Layer 6 of a small transformer language model trained on English Wikipedia (13 layers, counted from 0, width 128).
A neuron adds its activation times its output weights to the MLP's output. To switch it off is to set its activation to zero at one token and run the rest of the model.

Output weights of the MLP neurons that the questions are about. A number n stands for n times 0.004.
n4: 2 -2 -26 68 45 -13 -21 -29 8 50 29 -7 12 -39 -10 16 34 15 15 -6 -23 -26 -23 -13 -38 36 22 20 -8 -42 1 15 -48 -7 52 -29 -6 -24 -21 -17 -25 -4 -37 -28 -19 16 -2 -1 -7 -9 10 26 -46 6 26 34 -20 -2 -48 -43 68 -36 21 -4 19 51 33 31 -6 -44 38 8 -9 -32 -12 -5 26 2 12 13 -14 21 -29 -32 22 8 18 -43 -7 5 4 -62 17 8 -16 3 -39 -23 -30 16 -6 -53 -36 -35 -50 17 31 -4 -59 -10 -93 26 16 -2 2 -24 19 -10 21 -27 6 1 -9 13 -76 7 -44 11
n5: 38 2 22 71 -52 8 0 -22 -20 27 -38 28 -16 17 45 13 -33 -21 -23 -32 35 -5 15 58 46 18 9 -4 -19 33 -25 -9 33 36 -27 39 -5 10 14 3 -6 -52 -13 3 33 19 -23 0 39 10 43 -10 -30 23 -8 0 -16 30 15 16 -81 -2 -10 7 8 72 5 -23 31 29 1 -9 -32 45 -11 9 10 -11 -17 30 -40 -38 31 -38 -31 -18 -21 -40 30 24 12 30 28 41 -14 -7 1 6 -1 0 22 47 -26 -26 11 9 9 -8 4 -15 4 -26 -11 -42 -12 7 18 35 -4 2 24 -29 34 4 -12 -15 -8 7
n9: -7 -41 -25 -52 22 -29 -22 7 -11 -42 -18 -44 9 -5 -14 -48 -10 -14 32 -17 -53 -20 -27 -28 17 4 21 4 -48 -52 -52 -8 -20 -16 50 29 6 -18 -30 -52 4 -15 -11 -24 -25 2 3 -12 36 -70 39 -10 -56 -5 14 39 15 19 -9 -9 -5 -8 76 -18 -80 -49 -3 -1 -26 -4 10 11 -18 -8 -4 1 14 44 13 42 -9 -26 38 2 4 -30 -56 27 -40 -11 -24 -9 11 -15 8 -16 -30 5 3 -23 -13 17 -25 -48 19 -39 -28 -9 31 -34 -65 -40 -13 -37 -6 20 -32 -21 -49 6 12 -40 -35 -2 -17 -37 32 6
n16: 13 -63 25 8 18 28 16 -2 18 34 -26 -23 -25 -23 63 29 -36 -5 -63 48 21 26 18 62 31 -72 -42 -14 31 -14 -21 -44 6 -38 -12 13 58 24 -5 -13 -43 -28 34 -33 18 3 -28 -27 -3 46 32 19 65 -34 -33 10 36 -37 30 -20 -52 -64 21 11 48 10 -30 14 2 -66 -16 0 24 -26 26 -36 7 -10 10 24 -59 -13 -5 -10 -12 -5 26 -8 -35 -8 42 -55 -30 -46 5 23 11 -40 -2 -43 48 -23 17 -66 57 -26 -3 -25 -37 -16 -22 21 28 -21 14 -18 -1 -15 40 7 -26 -13 8 -41 23 17 14 -2
n24: 31 -53 -11 24 2 -1 -9 15 26 -17 33 14 -9 -2 60 5 4 52 46 0 35 -16 35 21 49 3 20 21 -1 46 -31 -5 1 -34 -14 -5 2 -5 18 -33 -27 -23 13 -1 -25 39 2 31 13 3 15 -42 4 3 9 -27 -35 27 17 40 36 -3 -13 -25 -19 -7 2 -32 -3 -14 -27 -5 43 -64 -5 -14 -42 17 -6 39 -25 -11 26 -15 -47 19 45 11 -12 31 20 -24 8 -15 24 36 -1 -5 -4 35 -68 -31 -10 -24 -24 -6 -26 36 -43 3 -16 -42 -4 -3 4 35 -51 19 1 7 45 30 -38 -66 13 3 28 -26
n39: 41 38 30 4 -16 -4 2 -26 -9 -12 -33 0 -12 33 5 80 -52 35 7 14 15 9 -5 -30 58 -44 -10 -12 5 50 27 -8 33 31 4 10 -14 36 -28 22 -41 -34 -5 -14 6 -6 26 4 -7 -5 -23 15 16 -15 -56 -2 15 -48 5 -17 12 -8 29 -22 26 -9 0 42 2 49 7 4 4 -59 23 -24 -4 -16 -36 -9 -1 -10 -25 27 28 17 6 12 42 -3 59 31 7 19 14 -66 13 -3 14 36 41 -31 38 -17 -41 13 -15 51 4 53 -25 24 -79 15 37 13 -22 -18 -37 -30 40 -14 -8 -2 5 -22 17 -37
n43: -32 -34 12 25 12 39 10 12 29 7 51 30 8 -36 -12 38 -35 60 -28 -41 -12 -28 -27 42 8 12 -6 29 -3 29 9 38 16 16 -5 -3 0 16 -37 1 -40 18 32 33 21 -32 13 25 -9 16 -33 -15 -20 -56 -69 -38 -32 46 -22 35 -11 -18 -19 -20 -17 -18 9 -3 -9 -28 0 11 13 28 -11 19 -1 12 -64 -13 3 -52 -27 20 2 15 31 6 -53 -3 67 0 4 -59 8 70 -16 -30 -24 5 -25 49 -59 24 -28 -51 23 37 12 -9 23 2 5 39 -1 15 -4 3 28 29 -28 -29 8 3 16 -20 -2 -27
n44: 36 13 -33 -17 52 1 3 22 37 37 -8 6 21 1 1 14 24 -12 10 -28 7 -14 -42 -10 -18 -21 35 45 -12 6 -26 -52 39 -7 9 2 -11 20 -36 -44 7 51 8 15 -31 19 -15 65 -34 -27 33 -3 3 15 13 26 19 15 35 -22 26 -21 38 46 -52 8 3 5 -37 23 0 40 39 7 25 -16 8 -39 52 11 -49 4 -18 -13 -45 -4 33 -7 -31 29 9 -15 -40 -14 -19 -36 -14 -17 -5 18 -34 4 0 6 2 13 -22 22 20 28 -3 -55 52 -13 32 58 -57 20 -39 -8 -11 -6 -30 -10 5 19 1 -8
n89: -10 32 16 -22 -28 -18 52 2 -11 12 -5 32 17 45 6 -8 42 -20 3 -31 44 27 8 -11 -49 -32 8 -24 -9 2 12 -13 20 6 -4 -6 -20 -26 -4 -44 0 26 57 36 -2 42 5 -14 -51 17 -38 13 19 23 50 -24 -19 -48 -71 -40 19 18 -16 57 60 48 28 39 -25 -3 -18 -50 12 -12 -55 35 -18 13 30 31 -2 7 5 1 -18 -8 -21 35 -10 -25 -40 -17 38 17 13 -46 -24 -31 43 -28 48 -20 -31 18 -47 -35 74 -4 12 -47 -23 -42 -49 -10 -20 18 -20 12 33 -9 -43 3 24 27 2 35 -28 -16
n105: 48 -11 -17 21 -45 16 50 7 7 -36 -51 8 9 2 -29 51 -14 -9 3 19 63 44 24 13 -1 -8 -2 29 -7 -9 17 29 12 -31 21 44 -14 27 21 -29 -19 -11 -7 32 -16 9 44 -33 13 -64 16 -36 28 45 -8 13 0 3 18 26 17 22 -13 -29 23 11 6 -25 8 22 -28 28 4 -44 19 -13 58 0 23 3 -1 5 -39 18 -29 22 3 6 15 -6 13 27 20 26 -46 38 48 10 0 -14 -29 10 -11 40 22 12 -39 -10 10 -25 -47 -31 24 14 6 25 26 -42 1 5 -6 -16 -21 -42 32 13 -51 22
n139: 36 7 48 22 -14 34 -12 64 -2 33 6 -10 22 3 27 -64 5 33 -70 -21 -66 11 38 -2 47 -12 -2 0 12 -58 -13 -24 3 -57 9 -22 28 -3 25 -50 11 16 -14 7 -17 14 -10 52 -4 2 30 -8 -40 -15 -23 -43 11 36 -23 3 -18 -27 -17 52 -13 18 -12 45 25 32 -35 -4 -1 -10 -6 0 -8 11 -21 -6 2 0 2 -34 -60 -15 45 10 -21 16 -12 -42 -65 16 -34 -39 -23 7 3 2 -8 -20 50 0 -19 31 -12 11 -2 -45 8 22 49 -8 62 4 35 14 -38 -45 -10 13 72 -11 -17 21 -7 11
n145: 24 -15 -45 -3 -66 24 2 -59 -53 18 -10 -15 -43 36 -1 -37 -17 -6 -11 -9 28 -15 -9 19 -4 -23 -8 24 -14 6 25 -2 -31 -22 -32 -1 39 -3 5 -4 -22 47 -42 44 -7 47 5 38 -38 29 -6 -34 26 31 -21 -1 21 40 -6 -20 -73 -4 -22 1 -50 -5 40 2 -14 16 -25 -42 14 -27 20 49 15 3 16 46 -36 -12 -32 -15 30 41 32 -24 -30 -8 9 -45 -30 9 -38 -26 57 -8 -8 -25 -3 31 22 -35 42 14 3 -28 -14 -6 7 12 -23 -24 -31 -26 -28 17 7 -10 19 25 44 -19 -44 -30 47 23
n146: 15 -38 15 -17 -7 4 -31 9 6 -31 -17 24 22 32 -6 46 -31 37 -43 8 2 11 1 -5 39 0 14 28 31 5 0 -19 -18 -22 27 -24 -22 8 11 88 39 10 -28 -3 -14 47 -22 -57 -4 -39 41 12 -33 8 -17 -15 -21 -3 -1 4 -32 -4 8 -16 8 -15 29 -8 23 37 -17 -34 -13 -14 -9 -16 -49 -42 25 -5 51 -45 -13 -6 31 -2 -4 22 -14 -50 -35 -31 20 8 30 35 27 -13 -8 6 -15 -10 -18 -49 -12 -11 -23 -12 -22 8 7 -23 -2 9 -17 11 -25 -16 20 -11 12 48 -26 -18 25 -57 -17 8
n189: 8 5 -70 -23 26 11 11 -16 62 56 -13 11 19 -24 -2 -25 22 -57 11 -26 44 47 -20 -10 -32 -30 14 -36 -25 -7 20 -21 -10 -5 -17 4 -37 -4 12 6 43 -50 2 19 0 8 -10 -34 -27 -6 -14 -32 16 42 27 -63 -17 -18 -3 -8 50 8 -17 -2 -11 8 20 19 21 9 25 -49 3 40 -1 -14 23 34 -1 1 -23 31 15 -18 -14 -34 -30 24 5 -10 41 -5 25 22 53 -1 -45 3 88 -13 21 -44 -40 42 -6 -69 35 9 -3 -30 5 -39 1 34 10 -41 -33 -29 -8 -28 3 -8 13 3 2 -8 9 0
n233: -36 43 21 -13 -22 5 -13 40 23 -13 14 -32 50 -31 33 -15 -20 42 8 -22 -33 -12 -19 -23 -39 41 6 -33 -40 -22 11 7 -11 17 -30 24 -22 36 22 -10 -19 21 4 5 -25 15 -25 2 2 16 15 2 -78 -6 21 -31 -3 -27 17 -53 -58 34 45 -45 3 -26 26 -7 -9 15 7 19 35 18 37 -9 -44 -10 40 -25 7 -26 28 -8 29 13 -19 16 39 15 54 29 -39 -6 6 -33 22 -25 21 -15 5 25 29 -11 12 4 28 23 10 22 -37 -12 4 -2 -63 -16 16 35 0 -11 -10 6 28 -10 -54 55 -14 -42
n281: -7 -39 -36 -51 -15 7 -47 57 44 -19 -9 -15 6 0 48 36 -16 -4 -28 10 62 33 3 -13 -2 8 12 -62 16 14 17 -25 6 2 -20 15 -16 35 -36 -43 -23 -65 -6 23 -23 -22 -5 -23 -1 -35 -26 -51 15 -24 1 -44 4 50 63 21 -51 11 39 -42 -12 -3 28 13 -1 -1 -21 -21 -11 7 12 47 2 19 29 10 -3 -16 -17 -24 -24 -20 -52 -21 2 19 17 43 4 -5 -19 37 29 -18 41 21 -6 -47 -25 45 -8 -6 -20 7 28 56 43 14 14 -9 3 -14 21 -19 -20 22 42 11 36 -28 -12 -18 33 32

Each question names a token from some text and the token that comes next. It shows the activations a of the neurons there, in the order above. A number n stands for n times 0.0086.

Then comes g, the gradient of the next token's log-probability with respect to the MLP's output, scaled to length 1. A neuron's effect is roughly proportional to its activation times (output weights . g). A number n stands for n times 0.0037.

" ", then "199"
a: 1 -3 0 14 0 41 -1 -4 4 28 1 2 0 -1 -10 1
g: -11 10 2 -24 -2 18 -9 -12 -11 9 1 -15 -3 -30 2 -14 -14 -1 23 7 78 -42 7 -4 8 3 -3 0 -33 -44 31 -33 6 -9 -41 -21 -29 40 -6 -19 -49 6 4 -4 -29 21 5 -32 -19 -71 -19 34 -13 -12 -2 13 -33 46 -10 -31 -8 -14 0 -14 -1 -13 0 -26 18 -10 4 12 41 35 -52 1 4 -14 30 12 13 -8 15 -21 -13 12 -13 9 -23 -5 -35 -8 11 -1 -45 25 -26 32 -6 52 -45 49 -16 9 24 17 -16 12 3 -22 -26 8 26 27 -13 26 31 -5 -23 55 -15 -7 -18 -22 19 17 1 6
Which neuron, switched off, lowers the next token's probability most? n105

" m", then "ph"
a: 0 -2 0 2 1 -1 -18 -12 -1 0 -4 1 1 -5 0 3
g: 12 -26 -30 18 14 25 -5 2 40 -24 5 15 9 6 4 -37 -20 24 -19 -56 -6 -47 24 -20 -24 30 14 -6 -7 25 17 -10 25 14 -15 48 32 -65 0 10 8 -7 31 -18 -10 -2 16 20 51 21 -9 -3 -16 10 26 17 -6 -30 -22 15 -10 -41 35 39 -6 8 1 6 -51 6 6 -26 9 -9 2 5 8 0 22 -11 -18 23 8 2 47 29 -2 -43 22 3 17 -1 -5 -30 -14 9 15 13 22 -23 -17 -8 -58 -32 30 -32 -21 6 14 31 8 -23 -50 -8 -8 12 -7 -3 38 17 16 -4 19 -12 24 -1 -63 42
Which neuron, switched off, raises the next token's probability most? n43

" D", then ".C"
a: 0 -12 13 0 0 -1 -11 -1 0 1 0 -1 1 4 -9 -8
g: -44 -5 14 -11 -5 -15 11 23 9 -20 13 -5 3 -15 -1 -8 -30 24 -43 -45 -15 -20 22 -17 -22 -13 -44 27 20 -38 38 10 -23 -25 -52 -3 -40 61 -24 -5 -20 -14 -4 32 -1 -2 -16 -2 -5 -3 -2 -9 19 32 13 28 13 -15 -7 -10 -11 -4 -9 -30 -23 -23 48 17 -9 7 -2 30 -13 -22 -28 19 -1 -10 2 31 37 -22 -15 -38 -5 -14 -62 -15 -10 57 -32 -5 21 -31 -19 -1 24 -33 -5 -30 -1 28 -16 -34 15 36 27 -3 6 -30 29 -32 -11 -10 -2 -5 -34 5 6 -8 37 -13 -30 18 -14 -13 52 -32
Which neuron, switched off, lowers the next token's probability most? n9

" as", then " an"
a: 2 0 -9 2 -6 3 -3 1 1 1 -1 9 -1 -2 6 -3
g: 33 -21 5 -34 13 -11 12 21 1 -13 14 -5 -7 -23 37 13 7 -27 44 -1 7 -29 -9 13 -12 -1 -8 0 24 32 -76 19 -33 -3 8 7 15 -19 27 -42 -28 12 0 -15 -13 -36 7 0 -15 34 5 24 -25 -26 -26 14 21 -8 -23 -12 -15 -17 71 43 2 32 -7 -26 2 2 17 35 -9 -20 10 13 25 -27 18 -17 15 63 -1 -22 -19 -28 -40 -17 -14 -21 -2 -27 12 9 22 -11 39 7 -1 -6 -23 39 53 -16 14 14 -5 -7 15 -49 -12 18 10 -27 0 -23 -19 12 -64 1 9 16 -32 1 -21 -36 3 -14
Which neuron, switched off, raises the next token's probability most? n9

"ro", then ","
a: 6 -5 74 -13 0 -32 -5 -6 2 3 -2 1 -2 1 -17 -1
g: -9 -19 50 -19 -39 -21 14 2 -57 -25 -49 27 -15 -10 -22 24 -23 7 20 14 -22 14 19 35 -11 -9 -40 18 -12 1 -27 3 15 -31 9 -28 39 20 15 5 -27 10 -21 21 10 20 6 7 -46 10 28 30 62 48 -33 -36 -12 -1 21 23 18 -63 2 -35 -14 -17 11 -16 -23 -5 10 17 0 1 -14 -19 -56 -11 -12 3 2 -6 -16 -7 -40 -9 32 -15 23 16 -30 2 10 34 22 -12 -8 -21 -21 -38 12 -28 -3 -5 -13 -13 17 -29 -4 -13 -30 16 4 24 -14 -13 45 5 -24 39 -38 -24 28 10 -17 8 -3 -9
Which neuron, switched off, raises the next token's probability most? n9

" The", then " track"
a: 10 0 -24 1 0 -2 -4 -16 0 0 -4 -5 0 8 0 0
g: -19 -13 46 5 -10 2 -15 -17 -14 -1 -15 43 9 -37 -14 -2 35 -17 -1 7 -6 25 -2 1 -33 -40 3 22 -10 13 13 -8 15 8 -51 -39 -3 22 -27 -6 17 6 -32 4 -17 22 -17 13 36 -15 29 -94 -16 39 25 24 15 -7 26 -3 -13 -17 7 13 -13 18 10 -11 -38 21 -5 -3 38 -17 -17 -12 0 40 58 29 9 24 4 -19 -22 -13 -12 13 -6 -37 25 26 7 -28 -62 -12 15 -7 -17 -6 -28 -33 -1 18 4 -8 50 1 36 9 -2 24 3 22 17 11 1 16 15 29 -66 -11 26 15 -16 -16 15 -14
Which neuron, switched off, raises the next token's probability most? n44

" selected", then " by"
a: 5 2 5 0 -5 -3 -32 0 1 5 -4 -4 3 3 1 -10
g: -7 -8 -18 12 -21 -5 -3 26 -4 17 -10 -11 -40 -19 3 -4 45 -28 11 -16 1 5 29 44 10 -26 18 -26 12 22 -32 -10 -22 9 53 25 9 -36 -12 5 -40 5 -20 45 -16 17 57 -5 -16 18 -38 -5 -42 12 -2 -16 2 -11 -11 -4 -16 -12 52 31 -19 23 67 3 -13 21 39 15 -8 10 6 11 -7 23 46 19 19 -5 3 8 -12 7 -6 9 12 -4 27 -31 69 15 -36 -27 12 -9 13 -39 8 2 49 -10 16 11 -3 -4 -7 -26 49 11 -20 0 -32 -3 -21 36 -8 15 -7 2 -52 -25 -19 -13 -32 2
Which neuron, switched off, lowers the next token's probability most? n43

"|", then " "
a: 2 -5 1 5 -30 3 -1 -5 2 2 -13 -3 -1 5 3 2
g: -25 29 26 -16 -4 -11 -11 -7 26 -12 5 -5 -12 -35 -20 15 50 -26 -17 -21 19 23 36 -12 -2 2 8 6 -4 9 1 -13 -11 -9 2 12 -17 -28 26 -1 4 31 8 -50 -24 28 20 10 30 -8 0 24 2 7 -14 -59 -22 -13 14 -36 2 27 40 10 -7 -40 37 -26 19 -54 -19 20 -1 64 49 -17 -5 4 35 -22 -15 26 -9 -24 21 -30 -10 21 -1 -39 -12 0 3 -26 -16 25 31 -23 4 -11 45 11 -56 14 -19 21 7 -19 -7 21 20 6 35 -2 20 -7 47 4 39 23 -21 -41 6 8 -17 -2 29 45
Which neuron, switched off, lowers the next token's probability most? n24

" Ap", then "he"
a: 43 0 0 -1 -4 0 0 -1 -1 -1 0 0 0 2 1 -1
g: 3 -16 58 -7 -9 14 1 -24 -19 -33 -12 46 -10 13 -23 -23 22 -18 -7 35 18 -20 -17 -19 -52 1 -11 2 -43 -7 16 -22 -35 29 -2 -8 11 -38 -11 -2 -30 -10 17 18 42 -20 11 16 -6 -16 22 1 -9 -21 5 36 70 16 -4 -24 22 22 -21 -1 16 37 45 -8 -17 -10 -10 -17 17 -8 -30 -43 5 -50 -45 -32 -14 21 -41 -4 2 37 -46 -26 15 -19 -11 -17 -20 -10 18 -5 5 -26 19 10 22 18 -13 1 -19 20 19 0 -14 51 29 30 14 -12 24 0 -6 -11 8 17 -32 5 30 31 30 -33 10 33
Which neuron, switched off, lowers the next token's probability most? n4

" received", then " positive"
a: 2 -12 2 -1 -6 1 -7 -11 2 1 0 -1 2 -4 2 -3
g: -44 6 16 12 32 -34 25 -1 -48 -42 -6 -40 -3 2 12 6 34 5 2 -1 24 24 39 -16 30 10 -73 -43 -12 56 -44 9 -12 -12 30 -7 11 -7 20 29 32 -34 -36 29 8 20 3 -5 -6 -20 14 -27 5 5 35 -1 0 -17 22 -12 -46 -38 -15 14 -30 -1 -1 -21 -31 -27 -1 16 -2 8 -52 18 -7 -28 44 16 11 29 -25 -5 24 -45 10 -18 -14 18 25 -33 38 -22 10 22 37 31 29 -7 1 -1 -4 8 -2 8 12 0 33 17 11 -12 10 -1 0 -20 7 19 28 19 20 27 7 0 -11 -36 4 24
Which neuron, switched off, lowers the next token's probability most? n44

"\n", then "—"
a: 0 -1 0 0 -17 3 -1 -29 0 0 -1 -4 2 2 0 2
g: -14 -30 -2 46 -29 -10 -2 -27 -10 6 -14 0 -16 3 20 -15 -34 13 8 34 1 39 -12 19 12 -18 3 4 -10 -6 34 -8 -11 -6 47 -11 10 -9 -6 39 -6 4 34 43 -11 -47 -28 -13 13 -6 -20 41 -13 -1 3 -23 5 -10 4 26 15 -37 -10 -40 13 20 87 -2 -22 27 20 29 7 -30 26 -28 -17 15 -17 21 3 9 1 -4 -25 7 2 -33 45 30 -36 26 -4 28 -4 11 -5 13 -15 -4 39 17 -7 -24 -35 38 -2 44 -16 18 25 -45 30 46 28 26 -17 -22 -44 -2 17 13 -27 8 13 5 -39 -5
Which neuron, switched off, raises the next token's probability most? n24

"|", then " Season"
a: 0 -2 0 3 -24 4 -1 -8 2 -1 -13 -4 -1 11 0 3
g: 65 0 11 29 -30 -11 8 0 27 11 -7 -2 -19 -20 -53 17 -6 36 -18 -6 -18 -3 2 -4 17 0 4 9 -27 -18 -2 34 -7 -22 19 5 43 2 -5 41 -34 19 12 9 -22 34 -6 -8 14 1 -40 -6 -27 -14 22 26 6 -41 -6 -1 11 -20 -29 0 -7 22 -19 8 -24 38 -13 5 25 9 -5 -11 11 10 -33 43 24 31 -9 56 -70 -16 -3 13 31 -18 24 -5 -50 41 10 29 -30 49 -6 29 -31 14 25 21 -26 -21 -36 5 0 -19 3 -4 -37 26 27 42 28 -18 -27 2 -16 2 23 20 -25 4 17 -25
Which neuron, switched off, raises the next token's probability most? n139

"]", then "\""
a: 3 1 7 -1 4 0 -4 -6 -2 -1 0 -2 7 8 -3 0
g: -10 9 22 14 -4 -17 -10 -16 -36 -15 6 9 -27 -21 -30 22 -18 21 7 30 -21 19 -35 -29 18 5 16 39 -41 -38 23 -24 -9 23 7 -9 30 -23 -35 4 -4 -8 27 12 -13 7 3 -3 37 8 -1 45 42 8 -27 -24 9 -44 41 -3 32 26 41 12 31 -32 36 -5 1 13 17 10 6 15 58 -16 -20 -7 29 -2 -2 -11 34 38 17 -8 35 -48 49 28 1 83 19 -28 29 6 -4 0 -28 6 19 -26 -2 -7 3 14 -46 13 2 -21 0 5 18 -17 -30 12 23 24 18 1 19 -1 34 7 -2 4 -23 -11
Which neuron, switched off, raises the next token's probability most? n189

" represented", then " Team"
a: 3 -1 -6 1 5 -3 -13 -2 -7 0 -1 -2 0 -3 8 0
g: -37 33 39 15 6 -40 -20 -20 -31 20 -8 21 10 -1 5 -15 -4 -19 25 16 -6 -36 -1 28 4 -32 -13 13 57 -24 52 -25 0 -3 -12 -8 -7 -10 -49 -7 -9 15 -21 -39 16 34 -15 14 8 -7 15 40 -23 -6 -28 24 -13 4 -8 -7 -6 16 -7 15 -7 8 -31 14 -4 29 6 22 53 -42 -27 4 -16 -27 -27 -24 -10 -15 3 -6 -37 -24 -28 23 -6 44 -12 37 -42 15 -28 -16 4 8 15 6 27 -71 14 -35 4 -11 38 36 13 -15 -8 39 35 -10 34 19 31 -15 15 -16 41 -10 -19 -10 9 -1 -4 -29
Which neuron, switched off, lowers the next token's probability most? n43

" jun", then "i"
a: 1 -2 0 -2 1 0 -3 6 -11 -20 -3 6 3 -2 -20 -95
g: -47 16 11 12 10 12 0 -40 9 13 -13 22 5 -43 -66 1 -17 7 -31 -17 22 5 -15 -10 36 3 -35 11 -32 14 24 -20 -14 27 -28 5 -12 1 39 -16 -9 -2 -10 -52 -40 10 68 15 -34 -10 0 -3 -29 17 -16 -31 -28 -6 18 -11 3 -51 25 -9 11 24 -18 -8 -28 0 -4 30 18 38 -21 -23 23 -28 2 -30 11 7 5 -7 -9 8 -17 -5 -47 -11 -1 22 67 4 27 -45 -20 21 -33 17 18 -17 6 20 -37 14 27 -5 -8 -21 -18 6 -6 7 22 -45 4 26 -3 13 -17 -9 -50 -14 -29 6 3 17
Which neuron, switched off, lowers the next token's probability most? n281

".\n\n", then "=="
a: 11 0 0 0 -5 -2 -2 -21 0 0 -29 -1 2 1 1 -7
g: 36 9 2 -18 -49 16 42 -6 27 -17 -16 36 17 -27 -26 -6 26 -11 2 -3 28 24 -13 10 -3 -39 56 -27 -29 47 16 -9 -13 8 18 29 10 49 1 2 -68 -22 0 36 -25 12 6 52 15 -48 17 -39 22 13 -38 -1 -20 -9 4 -29 -15 28 -12 9 0 -10 11 12 -22 -38 16 -18 -47 27 3 5 -12 -18 22 -7 13 28 -14 27 12 -35 -61 -25 13 10 -11 10 33 11 8 22 -2 23 -19 -10 5 22 -7 -32 -20 -20 -10 -18 -5 -20 -7 19 -26 -8 14 -19 -12 6 4 22 20 54 -26 17 -16 3 -7 26
Which neuron, switched off, lowers the next token's probability most? n139

"ar", then "ak"
a: 5 0 -4 6 0 -15 0 -1 -5 0 -3 11 1 1 -1 -1
g: 41 2 7 21 -19 52 3 -9 8 -34 21 17 -1 34 29 -2 26 12 -6 26 15 -13 -3 41 -20 -4 15 -2 15 -15 -7 11 -38 -6 23 -20 -8 -3 16 13 17 8 -10 -82 -26 22 -38 7 12 -40 -22 1 14 -17 4 -34 -34 -3 4 -19 8 -1 -11 36 -7 14 -9 7 -1 -8 16 9 37 17 -31 -22 23 -11 13 -29 -21 9 10 -29 27 -5 -8 -57 -16 -12 -11 -7 13 -22 8 9 -34 14 -2 10 -8 -1 26 22 52 -16 1 29 74 1 -3 41 37 -34 -37 -17 -22 34 -15 42 32 22 7 4 7 -51 -9 34
Which neuron, switched off, lowers the next token's probability most? n39

"us", then "o"
a: 16 0 -3 0 2 0 0 0 0 0 0 0 6 0 -1 0
g: -4 0 21 11 -9 5 -29 -17 6 -1 49 19 -33 -23 -30 -10 3 27 2 48 7 7 7 -27 10 -4 49 -7 2 -3 2 22 46 8 34 1 -3 25 -3 10 -2 -6 -31 -49 26 49 -10 -43 15 -40 -32 12 3 12 4 15 -12 -28 19 36 -18 -18 44 30 -25 28 13 -49 -40 -2 20 49 16 32 -46 0 17 8 -1 27 -26 -13 -2 32 17 -31 17 -27 -42 2 26 26 26 -38 -25 -6 -35 -3 -23 18 -10 -36 34 8 -6 -20 -29 -2 -41 2 4 -38 18 0 -28 10 -34 17 -4 -3 13 -6 6 -33 -1 -27 -5 1
Which neuron, switched off, lowers the next token's probability most? n4

" played", then " professional"
a: 0 -3 -7 -10 -4 1 -22 -40 0 2 -1 3 -1 -1 1 -10
g: 13 -12 -9 -14 -25 -12 30 4 -12 11 -3 24 -26 -18 -49 -6 -30 7 -35 4 -3 -20 9 12 5 -6 -33 -1 13 8 -6 -12 9 9 -26 4 -6 -20 27 -7 -26 19 57 -4 53 -35 5 0 -52 3 -5 -3 9 -19 -2 -26 -17 -56 -12 15 15 -31 59 32 -20 -6 -8 -61 10 9 1 -13 4 3 -18 -17 6 49 -18 -2 -16 15 49 19 14 -46 -51 3 -33 35 -47 -12 -18 0 24 -22 0 42 32 7 29 -4 -8 29 12 -3 -12 3 9 15 21 11 -4 -3 -2 -56 -22 -10 -17 -28 18 -19 6 28 4 -33 29 -45
Which neuron, switched off, lowers the next token's probability most? n44

" cont", then "ained"
a: 0 -7 -2 2 -2 -12 1 -2 0 4 -2 13 0 25 0 0
g: -10 10 -22 11 5 18 -4 3 8 52 38 1 -21 -49 9 10 -51 -13 -38 -5 26 11 -5 -14 14 15 11 10 28 16 12 16 11 -12 28 6 -33 6 -1 11 2 -12 -91 29 -25 8 -14 -9 -14 -1 2 -18 12 -4 -10 1 10 -5 4 14 -7 20 -1 -27 -5 -20 -2 65 -11 23 23 -16 -16 4 66 -36 12 24 -10 37 -19 19 -36 -8 -10 -16 8 -41 15 -61 19 -10 -18 44 -10 24 5 -27 -36 43 14 -6 -40 -29 -26 -18 -5 -3 30 -12 -32 -6 -3 33 -13 13 17 14 5 24 24 9 42 -3 23 19 -18 31
Which neuron, switched off, lowers the next token's probability most? n189